Layer 3 of a small transformer language model trained on English Wikipedia (9 layers, counted from 0, width 128).
Take only the direct path to the model's output, skipping the later layers: a vector added to the residual stream pushes a token's score in proportion to its dot product with that token's output vector.

Output vectors of the tokens that the questions are about. A number n stands for (n - 500) times 0.0045.
"ground": 507,630,406,316,628,619,334,589,398,413,553,469,500,642,392,538,538,490,645,385,516,604,470,483,604,475,365,452,321,476,448,437,744,464,553,336,569,471,684,606,559,347,490,331,546,567,405,405,574,531,614,446,418,353,498,347,492,612,495,635,573,575,332,477,540,313,391,627,466,413,388,445,517,441,616,462,475,512,540,445,342,489,358,467,479,438,502,479,503,468,674,569,492,500,480,409,613,632,443,617,445,561,334,345,620,386,586,437,373,642,640,550,505,371,397,360,359,421,726,408,573,423,551,644,630,511,714,478
" squad": 575,494,481,437,556,533,388,621,460,467,464,487,613,372,543,508,478,498,437,445,538,691,520,536,492,550,639,432,461,547,363,597,573,432,601,387,504,388,590,627,553,388,714,339,525,596,544,478,557,538,529,396,667,480,584,448,498,601,454,508,581,630,357,427,405,479,312,542,447,420,481,616,585,466,729,553,540,495,486,606,455,487,394,545,402,559,399,487,440,583,472,544,447,384,490,421,421,567,415,536,398,494,489,420,536,462,494,454,338,535,643,558,490,512,530,448,398,472,528,380,512,508,441,628,542,558,528,424
"es": 461,430,479,494,683,549,411,475,495,477,551,568,571,593,430,566,571,361,493,556,474,550,528,577,582,449,626,670,425,452,457,441,493,474,492,343,486,495,418,517,570,400,485,453,447,421,550,453,534,558,503,549,504,492,552,557,496,632,353,601,592,572,394,378,508,546,523,424,511,502,619,549,558,502,472,422,510,500,497,306,413,347,566,485,395,370,481,491,396,484,545,349,596,684,465,468,487,568,558,465,408,449,667,486,386,446,555,472,559,506,497,543,664,416,465,520,476,587,567,410,518,439,489,520,544,521,458,397
"ić": 378,511,606,399,615,478,350,514,402,492,458,452,578,505,414,604,394,508,519,510,396,669,583,423,589,604,639,454,359,442,398,559,692,483,590,454,500,320,657,617,434,446,711,370,601,602,387,463,558,519,576,397,526,386,562,489,572,607,521,456,528,468,266,478,339,493,336,585,458,560,570,500,596,513,728,491,510,559,659,571,483,513,510,631,438,419,472,473,423,438,547,441,481,466,456,370,529,556,408,572,459,515,410,393,594,631,544,468,537,530,551,425,340,513,485,474,309,456,506,443,560,521,560,648,548,471,439,434
"zzo": 399,566,437,443,595,605,383,546,385,557,376,418,440,545,380,487,534,390,561,610,373,600,511,543,349,494,527,249,454,466,487,545,573,526,653,419,454,397,541,652,683,178,734,255,577,691,365,476,560,560,607,439,538,427,575,505,523,579,588,572,473,547,324,418,362,527,443,653,411,486,464,387,644,517,552,535,523,662,618,584,450,500,559,423,514,450,519,476,393,594,464,488,431,473,477,477,572,605,440,413,416,573,548,408,495,518,552,390,437,502,601,458,479,442,454,530,545,488,537,437,591,517,523,648,336,534,561,500
"try": 492,585,336,413,628,482,387,543,438,498,441,479,463,588,414,521,505,496,537,556,508,674,610,479,559,410,546,339,447,419,552,654,600,330,672,444,545,510,675,560,567,471,531,244,549,580,462,370,467,467,643,496,524,442,561,436,644,626,445,547,365,470,264,238,503,592,373,586,502,462,581,516,629,469,574,484,576,478,557,622,426,358,559,505,482,453,555,496,347,340,505,396,478,520,559,606,441,627,514,447,443,568,398,515,444,551,557,352,565,383,563,496,461,504,485,458,409,500,508,463,408,553,487,678,518,471,552,437
"é": 440,537,554,334,497,551,458,493,442,463,497,561,522,550,504,430,435,521,543,543,333,528,470,488,585,544,561,477,483,498,525,517,508,589,584,416,614,387,505,553,606,492,617,538,530,519,513,441,513,497,511,519,436,502,532,406,426,533,429,516,387,519,306,466,412,591,392,495,432,551,585,465,504,492,613,471,511,485,587,493,424,505,537,559,422,475,486,488,491,480,628,499,520,492,456,525,474,701,566,535,430,498,456,532,551,415,485,403,413,474,568,402,570,494,495,524,483,453,595,472,495,634,445,600,522,525,554,508
"turn": 468,468,366,311,459,382,305,551,513,603,632,446,600,598,364,515,542,515,594,379,398,642,504,348,546,428,439,374,466,606,358,592,523,532,545,442,617,323,541,559,617,411,601,407,477,565,362,491,532,552,618,452,334,449,502,476,565,541,531,533,566,519,386,489,557,536,401,559,444,422,550,359,585,426,589,594,648,563,575,426,453,591,439,540,536,515,454,476,519,439,640,496,349,514,424,493,402,481,447,464,460,577,398,505,595,504,573,449,401,516,530,534,567,377,509,329,474,467,520,462,663,651,500,644,558,511,520,581
" lb": 542,529,449,325,666,579,514,608,493,560,500,473,565,425,548,626,383,464,504,490,310,624,527,427,540,524,492,597,478,514,468,637,540,508,595,611,491,345,663,580,516,390,647,331,485,554,560,497,479,535,655,343,504,509,518,651,616,533,476,610,631,424,368,497,473,633,425,619,391,440,468,418,677,436,391,525,551,398,556,533,508,498,413,422,556,462,496,460,326,384,422,523,526,427,489,583,489,491,509,597,478,655,497,404,500,567,630,411,468,559,679,538,508,474,452,391,343,509,421,524,653,580,451,651,542,524,558,380
"poli": 485,460,506,414,579,488,450,545,394,551,524,603,573,535,493,564,573,463,635,519,395,609,550,537,405,443,730,302,492,582,399,511,514,485,589,439,550,427,557,569,531,335,635,453,494,529,467,390,532,446,543,429,413,411,521,531,595,518,502,562,578,572,297,368,479,348,411,521,359,353,389,449,558,554,509,557,512,505,650,377,538,517,590,485,566,605,562,474,523,375,578,609,529,494,539,443,576,580,400,521,560,608,547,407,313,549,539,339,475,489,511,508,469,507,474,615,420,379,516,442,621,581,485,662,481,523,570,595
"ld": 551,638,547,443,629,491,370,549,327,498,602,405,385,529,603,559,272,474,474,633,622,615,389,460,487,629,393,543,464,515,493,649,674,474,421,532,469,443,579,621,465,312,590,412,488,598,456,481,475,551,606,465,566,408,546,408,664,493,583,787,570,520,319,349,509,409,444,711,533,571,493,340,506,447,594,606,442,388,615,643,364,512,496,411,378,542,602,482,585,450,616,637,543,481,415,517,456,409,548,534,478,707,405,476,640,570,566,418,504,528,607,576,536,488,377,540,488,462,553,533,624,546,558,648,573,529,511,553
" ago": 591,560,483,393,674,641,457,579,430,415,469,449,503,731,509,683,383,487,470,509,457,630,436,565,510,553,392,528,479,555,529,373,537,565,561,606,547,389,593,567,637,341,616,284,541,623,507,305,528,471,684,500,657,479,572,337,594,707,647,486,534,592,256,364,379,562,496,578,321,481,473,352,581,389,774,692,515,654,459,535,566,683,517,383,543,507,560,478,436,379,406,437,468,507,384,435,695,588,337,466,475,631,368,426,547,563,703,422,593,429,617,503,407,424,526,381,473,554,606,451,613,568,596,615,684,476,598,408
"al": 435,342,529,476,427,446,572,496,509,614,491,670,449,498,486,464,459,476,570,540,510,578,636,610,449,571,569,524,515,485,514,533,476,593,495,423,548,377,412,503,507,559,529,492,425,447,452,548,458,507,414,572,536,429,431,565,488,531,505,454,516,431,377,459,634,389,456,576,558,586,498,498,558,544,443,420,395,448,436,425,370,558,532,506,541,513,619,498,468,515,643,542,488,553,452,569,477,446,628,580,418,432,548,569,599,352,423,441,440,489,505,427,556,656,564,471,527,543,632,438,529,391,507,562,645,386,550,457
"ever": 482,519,479,406,517,555,355,539,379,496,583,431,547,541,571,474,495,433,351,543,436,635,630,526,377,513,527,538,338,445,482,490,562,528,536,408,500,416,425,603,580,496,561,360,589,518,382,452,569,552,699,566,466,426,519,464,565,564,385,664,460,498,385,334,486,525,328,510,483,736,495,483,486,432,556,519,402,513,516,425,521,530,528,465,618,401,568,494,387,241,477,414,373,490,360,360,401,523,703,651,441,617,376,420,624,511,462,455,383,508,479,574,458,581,469,514,519,436,579,487,474,520,441,566,582,468,581,544
"unch": 560,403,531,563,597,462,426,533,529,552,577,313,453,555,515,490,570,477,384,488,402,720,449,434,562,552,551,500,456,484,496,479,636,437,552,485,540,401,438,533,444,404,666,283,524,594,448,403,547,531,637,517,496,413,498,502,527,582,534,526,472,325,459,421,470,467,391,631,502,474,290,495,500,556,538,697,516,602,592,483,592,576,574,404,564,588,444,470,433,410,554,490,496,408,376,402,292,601,468,575,508,576,420,581,507,626,596,369,450,539,520,510,359,467,481,321,396,500,540,374,622,540,500,646,600,552,467,576
" etc": 432,522,547,314,568,600,412,575,575,421,641,448,561,458,332,514,443,604,530,548,581,619,473,572,379,547,436,436,394,551,530,594,645,521,617,492,587,397,618,510,430,445,538,232,462,484,295,503,518,384,572,544,507,519,544,435,490,653,506,424,467,495,345,320,289,402,481,741,553,527,595,378,598,507,606,690,527,572,523,461,380,407,544,483,428,520,445,484,444,493,698,560,406,425,380,409,456,688,319,472,524,696,516,400,524,525,752,305,560,466,531,484,473,363,583,435,402,519,468,566,531,587,545,592,469,596,416,434
"плъ": 441,572,521,342,778,571,242,736,339,469,434,327,518,537,296,677,273,569,500,774,297,843,550,473,509,589,590,236,241,765,486,667,854,487,651,356,654,108,871,689,461,25,891,81,672,896,204,294,636,521,764,436,632,309,605,331,656,693,525,779,691,682,70,326,351,409,172,802,292,355,391,228,744,405,816,764,700,707,813,728,273,622,388,456,474,557,364,424,281,294,661,585,236,423,492,323,387,648,344,604,412,776,185,327,598,615,938,212,491,586,799,562,478,395,459,324,100,405,628,256,809,642,492,978,439,735,559,430
"ic": 684,517,509,457,534,449,419,518,396,470,523,509,608,518,514,654,502,381,479,684,470,515,562,552,589,599,522,350,376,425,458,506,517,438,411,388,628,367,521,506,521,564,511,412,412,570,500,441,570,587,519,484,441,512,421,494,546,560,362,497,400,456,405,554,561,557,413,532,513,566,533,478,413,525,442,532,546,676,534,320,416,628,530,540,526,457,438,507,454,552,597,478,528,565,466,521,365,506,506,610,386,456,478,558,510,444,469,398,572,629,513,405,473,581,506,446,473,448,592,608,544,447,532,583,513,490,520,515
"day": 391,597,441,446,606,437,504,524,402,386,614,497,479,588,645,599,462,394,532,467,497,636,683,422,407,414,397,614,400,600,694,630,726,459,489,543,485,340,672,638,568,268,592,310,432,637,428,246,619,572,578,718,481,430,535,452,623,572,446,540,433,494,397,360,439,467,530,508,529,472,562,656,619,354,541,585,525,576,545,550,500,433,498,416,524,598,576,497,529,472,714,471,451,436,420,686,685,600,243,507,333,485,417,290,634,414,521,403,391,385,479,482,561,528,526,380,392,420,534,466,610,424,573,626,530,525,646,510

Each question shows what one neuron of this layer's MLP adds at an activation of 1. A number n stands for (n - 500) times 0.0009.

n195: 463,429,348,348,314,551,527,416,514,700,417,583,470,665,526,286,344,451,603,509,555,557,392,457,647,421,439,634,416,655,328,510,570,520,445,448,601,455,493,571,507,441,423,424,317,566,438,510,496,413,344,530,554,802,589,407,511,490,580,462,641,682,544,418,260,404,637,405,569,740,418,603,695,538,673,544,644,483,507,410,538,408,560,383,566,670,712,355,685,497,517,612,514,586,584,256,674,471,465,497,681,686,493,480,473,460,593,475,351,511,617,624,422,419,608,362,357,470,403,245,560,638,395,468,683,653,346,433
Which of these tokens does it push down most? "ic"

n331: 441,479,410,409,475,248,473,677,554,490,661,588,288,427,408,419,507,701,373,372,447,414,487,599,545,651,520,342,648,486,528,350,504,500,651,611,545,468,462,392,367,482,596,315,528,388,635,545,627,469,355,406,535,628,522,617,350,668,434,651,517,436,417,465,473,374,575,582,611,406,372,452,612,662,504,709,454,567,443,550,480,629,493,446,358,349,427,207,485,560,528,310,464,621,458,436,606,556,389,663,555,634,717,615,455,296,286,389,589,401,762,418,555,536,473,687,497,376,788,206,407,301,500,618,575,551,472,715
Which of these tokens does it push down most? "day"

n243: 539,428,593,436,482,544,642,530,549,514,500,357,493,452,511,310,578,615,438,553,438,500,443,668,639,507,342,392,471,636,385,403,552,496,376,664,604,242,410,663,724,625,382,422,583,492,537,536,651,471,485,384,389,319,599,629,465,474,565,425,647,243,595,841,675,369,656,589,616,594,447,632,321,383,523,417,783,507,511,383,565,398,339,394,548,391,619,754,409,635,590,380,615,436,619,610,725,555,545,306,686,631,382,514,525,647,174,431,560,653,521,585,603,477,626,368,407,349,600,440,653,426,576,691,493,467,701,708
Which of these tokens does it push up most? "ground"

n239: 479,493,457,587,458,367,551,633,518,605,497,578,473,526,664,547,458,510,479,570,415,426,465,293,649,613,287,530,568,524,497,490,432,500,542,457,356,408,590,500,629,577,636,764,552,678,415,602,286,398,485,553,459,607,427,468,496,685,513,435,663,490,467,388,554,493,536,593,604,552,533,340,309,315,599,579,825,756,183,297,458,815,418,547,718,373,534,532,525,434,418,739,663,426,678,570,544,602,550,414,529,554,466,493,517,394,621,647,493,679,667,574,246,586,477,370,452,572,575,479,534,567,596,337,622,637,375,413
Which two tokens does it push up most, strongest first? " ago", "turn"

n256: 503,393,430,599,439,506,460,375,391,544,386,417,578,425,463,565,560,540,590,485,515,664,544,413,363,650,407,329,472,548,481,500,425,750,455,463,343,348,532,411,376,619,360,516,525,562,471,462,385,503,412,463,402,415,550,442,308,507,695,479,558,388,462,638,512,475,631,496,436,333,443,778,398,366,443,437,432,600,558,355,694,623,401,457,494,626,355,447,467,637,698,571,432,503,342,310,612,524,565,525,696,319,578,531,357,402,427,493,308,631,478,595,413,546,387,445,466,393,278,386,450,656,339,277,621,576,471,454
Which of these tokens does it push down most? "try"

n263: 355,574,584,418,517,570,490,433,287,315,606,628,406,555,589,388,356,359,524,500,622,799,576,410,497,609,284,389,443,652,582,533,609,534,576,651,649,410,398,398,453,424,460,552,527,675,587,463,522,537,471,424,595,621,629,573,640,707,632,478,618,207,500,590,599,640,519,423,516,510,536,523,548,747,475,670,431,427,545,707,381,348,458,702,424,587,405,167,486,392,612,640,577,695,673,607,493,500,279,348,455,493,476,530,256,375,567,482,354,385,567,618,439,582,467,476,359,412,409,433,510,296,436,565,557,560,466,343
Which of these tokens does it push up most? "плъ"

n260: 443,567,684,556,677,473,546,600,444,620,520,557,349,554,510,583,302,750,352,582,514,460,423,158,581,676,480,404,528,438,472,418,677,262,543,614,532,270,461,671,472,286,444,627,607,484,584,599,443,482,553,600,372,468,327,449,589,562,399,480,514,493,746,688,344,556,647,512,358,610,571,532,327,731,572,343,612,409,580,442,349,365,496,779,456,365,489,489,208,561,550,389,650,677,546,424,609,469,735,415,470,537,281,570,437,465,484,610,350,579,542,513,466,474,559,377,465,599,637,434,525,593,746,258,458,523,518,302
Which of these tokens does it push down most? "poli"

n328: 680,529,475,520,474,637,513,409,456,647,482,467,471,475,412,481,515,444,402,390,460,351,400,261,510,753,528,484,340,461,419,435,607,510,353,338,561,490,578,351,456,451,433,576,455,530,417,490,386,541,669,632,600,486,408,609,493,354,378,506,491,530,392,330,503,627,409,445,591,561,303,522,350,467,527,413,772,484,536,426,573,575,591,487,563,500,574,381,544,645,465,238,364,506,545,452,650,589,583,481,712,393,199,629,551,262,731,521,570,555,574,488,371,510,353,428,449,551,404,383,659,447,764,609,332,533,552,608
Which of these tokens does it push up most? "плъ"

n408: 648,383,677,429,410,597,423,611,463,518,594,590,581,670,646,261,584,640,864,621,574,492,507,665,349,410,507,548,704,536,308,606,511,603,500,579,539,420,393,212,458,652,567,580,350,610,602,489,557,335,530,666,617,595,489,275,289,643,520,439,528,460,530,482,611,514,584,472,359,500,706,567,450,683,734,347,518,656,634,578,688,341,489,403,424,503,263,266,698,490,528,643,507,517,472,628,409,524,471,450,477,507,482,458,398,550,390,553,378,372,317,420,549,519,641,609,444,281,644,471,391,610,266,432,542,336,417,485
Which of these tokens does it push up most? "é"

n35: 578,398,244,601,524,419,385,600,568,609,399,468,510,441,346,620,354,698,733,323,549,558,526,460,652,384,340,497,272,392,356,546,564,589,576,513,497,539,576,524,564,664,547,591,614,622,542,476,471,503,382,540,439,569,634,672,444,415,383,390,553,563,553,399,293,412,432,399,400,500,309,690,465,628,912,524,385,364,630,500,630,450,521,489,651,471,647,395,345,671,606,389,415,519,606,291,531,608,426,555,407,553,452,460,307,374,477,657,315,529,558,703,406,539,493,483,361,599,273,436,476,523,517,305,476,418,660,435
Which of these tokens does it push up most? " squad"

n326: 597,474,547,724,466,507,622,640,394,341,500,549,478,371,544,482,535,587,508,476,521,517,402,536,275,446,390,449,641,420,642,345,709,549,580,413,548,592,489,410,673,294,323,408,342,320,500,645,624,474,351,376,340,563,488,588,577,430,465,688,337,568,496,447,471,228,465,728,758,489,535,640,712,519,600,338,584,645,653,786,528,427,691,606,259,755,440,311,429,496,515,507,604,556,578,341,478,539,577,478,458,422,641,588,482,478,277,464,709,405,470,482,512,265,717,656,544,489,903,624,422,707,586,764,522,604,477,492
Which of these tokens does it push down most? " lb"

n287: 599,461,462,616,678,597,528,444,690,384,459,530,563,428,577,465,527,562,493,612,632,782,503,572,556,538,503,293,595,703,521,401,615,368,457,507,336,602,661,450,444,496,352,653,489,606,566,472,443,211,450,528,660,588,225,405,616,478,256,706,580,667,504,652,573,595,510,464,510,290,248,606,601,475,599,425,780,293,376,684,483,615,500,522,679,666,539,358,541,510,489,636,643,718,418,335,521,544,375,493,597,318,507,479,482,422,764,348,367,474,592,634,432,515,666,471,729,560,352,633,563,400,525,500,591,609,616,575
Which of these tokens does it push down most? "ever"

n133: 561,636,464,508,380,375,313,231,615,387,435,536,631,533,567,441,787,632,438,535,551,259,529,661,549,364,612,368,474,222,462,343,457,751,512,364,534,410,641,409,507,605,530,554,634,552,453,485,410,410,504,264,424,470,367,310,438,331,475,608,677,624,491,415,282,414,389,449,507,470,240,568,458,388,334,481,574,597,570,442,446,674,373,460,632,453,371,453,544,438,720,530,492,443,208,489,304,562,547,694,379,488,591,753,410,443,408,188,522,383,470,278,689,456,677,318,339,587,519,618,399,662,580,495,302,468,242,340
Which of these tokens does it push up most? "ic"

n308: 302,364,444,418,613,543,362,558,541,703,737,359,439,649,560,395,558,491,417,551,615,655,417,469,638,456,677,610,639,576,562,607,456,376,602,547,539,483,356,555,397,247,345,387,598,582,523,578,573,407,385,367,487,649,472,587,373,456,506,534,402,560,613,510,608,526,577,335,566,415,400,481,516,381,361,516,391,254,483,372,512,713,422,354,647,423,318,720,486,553,451,541,513,457,578,566,423,568,412,536,610,693,426,618,442,474,608,569,503,510,565,485,576,445,506,473,574,681,564,608,339,241,220,619,609,536,328,620
Which of these tokens does it push up most? "unch"

n187: 460,534,524,416,440,616,476,548,565,274,667,526,406,524,569,644,316,360,469,540,500,531,500,379,524,482,424,616,540,365,444,607,468,432,450,551,485,525,509,423,451,475,451,405,398,472,446,506,497,512,179,680,485,476,474,434,289,672,635,368,671,371,555,343,407,442,675,497,368,568,633,604,309,559,388,450,475,478,525,438,789,551,590,510,487,307,663,391,393,533,586,573,529,436,518,368,381,600,468,620,593,577,402,557,588,568,507,681,467,487,509,593,598,568,727,453,454,586,579,462,582,575,451,450,302,449,415,750
Which of these tokens does it push up most? " etc"

n493: 667,448,374,538,313,541,508,191,362,627,561,613,468,446,754,383,772,485,512,259,568,296,560,504,599,341,508,403,226,227,484,446,529,500,350,543,320,385,829,524,563,798,318,516,492,665,455,607,487,516,401,582,891,478,703,545,405,587,481,455,481,394,581,337,586,685,330,405,271,472,643,484,593,545,739,464,533,720,594,366,356,422,517,600,500,523,512,303,534,708,400,488,554,492,544,641,334,668,392,668,365,625,401,637,536,735,465,568,429,165,277,361,623,563,461,573,350,707,555,583,543,484,448,658,484,437,520,639
Which two tokens does it push up most, strongest first? "try", "ic"

n340: 255,558,399,595,592,295,664,670,413,371,514,438,514,566,546,528,294,640,345,591,469,557,408,504,471,504,383,426,529,511,576,699,741,467,290,588,496,229,657,620,600,474,572,574,700,392,563,543,442,701,461,422,471,719,634,537,524,433,411,648,651,493,353,441,560,393,650,545,528,525,450,651,632,566,407,496,493,437,723,690,664,631,689,344,292,338,659,311,603,521,446,539,582,589,551,389,554,379,549,681,663,632,601,461,403,554,496,674,625,527,615,370,856,527,409,607,446,630,583,462,346,768,431,372,400,460,338,412
Which three tokens does it push up most, strongest first? "ld", "плъ", " lb"

n214: 308,527,358,435,118,409,493,392,305,340,604,380,480,707,497,513,601,576,549,560,631,523,435,427,503,467,405,344,367,479,528,613,664,486,441,453,558,486,427,479,432,567,507,334,462,306,429,579,504,582,733,731,747,335,500,500,284,496,369,608,563,570,488,538,423,693,581,764,500,559,565,571,552,538,621,400,514,388,479,533,409,443,332,205,370,474,322,468,417,566,411,591,419,406,596,551,367,310,525,497,626,332,585,423,398,304,515,460,611,631,237,519,416,284,497,433,429,404,483,582,660,523,397,706,456,586,434,406
Which two tokens does it push up most, strongest first? "плъ", " etc"

n479: 624,608,343,280,443,472,497,691,545,448,562,568,403,638,382,494,618,449,214,567,338,674,485,576,328,360,450,649,494,650,739,560,561,428,537,392,546,463,464,579,607,453,374,574,717,316,698,454,451,565,553,564,448,500,642,657,447,415,323,385,538,560,438,600,529,606,596,212,567,523,424,413,623,440,479,457,296,517,510,328,401,427,278,593,621,680,366,540,528,431,644,644,497,614,274,397,584,363,497,585,666,551,477,603,451,513,652,580,378,392,490,552,420,593,598,473,574,402,370,568,429,443,569,455,523,624,530,476
Which of these tokens does it push down most? "ić"

n295: 451,546,351,517,503,425,318,600,576,464,472,347,396,298,636,439,547,494,490,286,531,451,559,381,533,478,478,526,569,487,513,344,582,457,634,391,391,382,666,437,425,318,458,568,583,390,486,740,709,624,422,272,566,445,416,470,486,520,525,419,365,587,476,554,442,549,749,735,600,457,570,454,670,533,532,556,608,247,490,566,416,626,507,548,537,503,556,662,722,484,398,261,565,575,559,466,611,440,452,576,497,527,189,471,630,378,249,648,435,447,464,553,395,376,650,426,614,677,454,445,399,471,510,240,484,537,637,299
Which two tokens does it push up most, strongest first? "ground", " squad"

n173: 371,381,446,308,504,523,638,361,412,559,640,450,458,453,651,462,656,459,600,500,547,468,398,500,514,623,467,520,486,786,394,402,493,335,286,367,679,331,514,592,632,568,486,604,560,371,385,587,541,479,579,719,388,575,723,428,470,598,383,510,667,382,349,475,555,372,586,623,261,349,467,448,543,276,511,574,661,654,550,554,576,452,434,581,475,600,458,667,312,591,661,325,543,629,556,520,670,480,602,314,549,456,392,765,521,602,550,541,441,552,615,612,418,643,901,704,424,500,517,565,507,456,447,347,548,571,646,769
Which of these tokens does it push up most? "turn"

n120: 428,529,548,451,383,429,369,496,553,529,568,452,621,545,345,479,456,455,559,460,644,598,530,443,464,343,459,469,454,423,489,195,481,518,529,441,651,592,496,392,574,640,301,327,572,529,319,436,438,404,585,696,586,424,416,423,582,519,613,462,776,522,496,650,602,581,361,516,490,525,754,685,522,657,396,623,441,559,249,682,680,388,575,315,507,363,299,412,663,801,457,539,507,412,428,290,350,521,347,317,720,511,657,609,578,762,440,561,295,374,568,334,420,244,612,423,482,543,543,496,482,671,421,314,567,304,555,481
Which of these tokens does it push up most? " etc"

n277: 606,429,534,683,540,342,500,463,541,355,436,392,641,514,639,576,389,514,395,493,541,379,714,413,539,476,439,610,500,337,461,514,574,318,518,424,681,558,597,482,458,409,898,332,471,729,548,355,466,437,542,490,582,647,436,853,407,618,618,699,579,645,551,572,392,514,500,279,510,593,669,546,410,514,284,239,569,424,551,286,409,552,485,522,372,794,521,670,436,538,709,493,504,503,347,540,553,500,386,528,457,307,560,531,637,745,575,382,416,557,171,460,545,578,276,460,542,440,496,456,486,465,325,577,440,441,627,515
Which of these tokens does it push up most? "day"

n199: 551,514,653,615,415,274,446,420,454,514,390,500,432,510,404,482,404,440,463,439,542,340,657,481,482,182,431,623,605,478,270,525,421,766,518,437,518,369,540,420,364,704,651,627,427,680,418,464,473,586,262,383,551,630,304,623,697,440,500,659,461,448,227,352,457,525,647,401,472,431,669,367,316,316,450,537,511,689,317,570,710,440,318,549,590,424,569,561,347,762,362,439,496,432,318,544,342,476,613,598,596,572,543,521,601,456,520,236,539,407,666,695,477,530,690,478,471,685,493,406,428,617,547,322,278,355,688,378
Which of these tokens does it push down most? "ground"

n350: 366,713,672,761,694,552,459,446,587,541,379,520,435,467,399,534,503,527,521,353,497,473,685,441,521,520,724,543,222,398,535,623,529,448,612,557,541,667,500,514,428,267,497,468,434,393,489,380,381,418,377,571,490,485,321,521,391,643,625,667,372,599,323,479,776,364,657,547,426,448,518,483,409,405,471,583,525,465,592,665,451,574,442,540,436,342,362,495,751,566,748,446,425,712,642,654,473,437,629,649,584,284,600,436,602,431,607,600,507,460,562,305,500,395,574,482,333,569,476,615,517,450,791,382,517,308,623,471
Which of these tokens does it push up most? "ground"

n452: 604,592,403,569,336,483,430,333,375,415,494,486,444,611,541,558,506,595,494,352,616,517,595,503,606,549,421,526,571,567,470,480,540,452,750,497,411,473,372,521,406,697,476,473,425,459,323,405,599,521,551,390,574,430,302,497,506,460,508,531,445,370,457,264,431,637,570,450,529,488,597,635,410,428,595,530,430,448,430,480,626,352,447,537,549,539,417,244,669,534,509,617,546,385,411,395,415,713,654,527,425,283,512,605,377,633,402,430,535,399,373,486,349,270,601,455,494,683,547,423,644,462,405,791,518,552,422,344
Which of these tokens does it push up most? "unch"

n92: 559,470,617,578,458,693,669,640,539,618,444,665,544,422,522,482,637,486,594,583,532,168,818,575,496,435,426,324,400,451,574,425,647,496,625,731,652,591,571,455,408,432,768,420,474,385,481,367,500,496,304,446,582,458,547,580,548,485,345,437,522,296,562,239,377,401,493,592,316,548,727,647,496,839,516,564,557,606,569,468,528,638,426,780,485,493,504,374,582,482,378,580,603,584,556,448,463,798,415,537,517,512,485,522,383,771,537,583,274,318,507,385,512,516,424,720,449,593,618,481,382,374,813,455,537,249,368,406
Which of these tokens does it push down most? "turn"

n241: 719,627,493,537,337,446,395,726,533,423,339,560,528,751,403,448,520,517,446,572,622,452,497,410,528,386,595,696,525,420,838,527,548,365,493,634,309,646,425,813,637,460,433,496,479,447,467,581,355,437,534,376,613,448,406,511,650,507,409,524,696,536,136,634,331,385,500,813,469,543,668,679,626,360,632,639,428,580,547,531,634,611,522,485,707,409,592,293,485,558,475,500,500,440,560,441,423,595,555,592,440,589,447,465,381,489,331,458,315,730,376,600,631,507,287,478,468,557,342,419,409,683,539,645,266,408,518,500
Which of these tokens does it push down most? "al"

n70: 514,601,399,532,476,490,433,720,664,439,523,519,503,526,447,593,648,461,545,550,484,323,331,583,524,464,765,572,672,562,388,765,651,456,366,421,351,545,473,578,554,444,571,670,503,391,493,601,489,413,471,563,344,599,575,382,566,468,568,558,487,628,524,352,457,670,570,465,408,452,751,235,493,400,638,398,576,583,399,523,429,450,546,422,604,542,554,521,339,454,527,610,619,443,520,522,500,575,581,368,344,571,534,726,654,453,504,511,460,331,294,577,554,472,490,850,500,432,782,482,728,516,401,551,634,676,193,404
Which of these tokens does it push down most? "unch"

n40: 466,418,457,443,357,403,433,514,332,273,413,535,682,578,707,463,490,566,469,411,672,933,266,804,524,473,503,444,581,500,606,378,358,305,580,540,425,328,479,459,500,615,497,605,600,539,595,554,632,530,581,630,646,584,496,584,441,504,558,552,460,639,471,375,320,476,468,392,503,555,424,419,524,472,351,325,357,423,661,484,616,410,553,579,447,562,238,552,504,461,544,400,532,510,732,661,530,360,426,534,503,450,452,196,385,616,560,551,513,645,622,481,540,300,437,190,530,449,696,436,530,447,428,351,429,500,479,640
Which of these tokens does it push up most? " squad"

n310: 449,725,336,547,507,423,625,721,643,531,461,461,628,238,704,623,413,447,406,636,520,496,561,294,449,410,614,457,581,409,263,500,624,339,462,566,623,486,435,339,480,385,544,630,610,504,479,490,673,341,390,570,575,603,428,539,296,666,506,597,639,643,471,531,527,699,458,380,463,366,551,459,410,444,566,452,633,332,588,448,458,647,332,679,405,325,517,306,482,586,456,530,782,497,374,335,381,461,408,664,490,283,650,473,385,657,458,427,208,373,507,487,576,428,493,566,439,572,331,606,473,427,380,547,540,348,608,586
Which two tokens does it push up most, strongest first? " squad", " lb"

n78: 507,540,422,607,338,468,563,712,702,500,295,737,420,526,570,642,535,722,410,375,558,327,529,622,393,286,481,562,759,417,442,725,352,449,634,559,510,611,395,670,423,597,423,622,602,481,559,436,365,607,576,460,409,530,479,687,368,679,407,526,382,572,512,352,411,440,449,347,424,486,618,446,442,503,475,640,424,739,472,568,529,583,511,493,521,330,547,729,785,451,615,596,490,538,480,494,621,594,504,422,357,507,386,606,403,470,358,493,596,806,591,723,482,528,536,611,299,382,537,321,544,474,415,578,447,516,366,400
Which of these tokens does it push up most? "poli"

n502: 557,295,466,567,634,581,318,281,649,271,547,581,665,537,479,313,463,260,457,457,459,625,463,425,595,269,598,355,602,413,689,486,419,632,590,517,518,504,732,432,658,609,296,551,375,467,518,659,676,447,618,545,624,528,572,482,550,364,338,561,362,373,394,334,483,598,634,528,604,425,620,447,439,374,766,321,587,409,540,517,621,243,400,519,569,649,770,691,579,363,535,381,339,661,596,622,468,541,401,432,594,322,532,632,518,642,504,546,493,572,610,711,436,619,390,605,342,592,511,408,412,372,546,602,637,546,659,478
Which two tokens does it push up most, strongest first? "try", "es"

n473: 325,387,514,460,634,417,563,582,537,630,483,618,711,427,611,631,428,565,503,481,356,503,379,423,590,540,586,514,578,592,403,466,476,579,509,418,517,431,579,567,563,679,520,365,477,419,308,567,610,561,506,520,433,376,574,369,582,624,464,555,497,458,155,527,560,408,539,606,372,594,799,462,598,568,544,497,628,688,581,542,414,471,357,613,485,353,576,195,571,480,453,271,566,549,474,568,702,478,334,541,544,503,544,440,480,448,432,528,577,519,677,379,327,518,514,506,653,480,483,358,517,449,453,433,491,468,613,558
Which of these tokens does it push down most? "unch"

n217: 573,705,493,581,699,335,403,387,354,323,560,520,89,560,630,435,427,530,521,568,523,334,526,630,580,442,367,483,632,514,672,547,583,615,479,639,448,747,539,525,528,507,538,321,521,496,554,503,470,514,432,568,842,484,433,586,625,428,374,606,551,603,179,528,510,366,431,528,633,381,566,338,443,649,548,553,489,628,475,517,394,507,624,548,213,530,423,452,482,473,549,377,352,507,650,461,493,680,486,542,418,289,712,562,434,503,708,563,500,741,570,767,367,716,497,607,424,653,438,467,434,629,640,448,469,633,521,482
Which of these tokens does it push down most? "turn"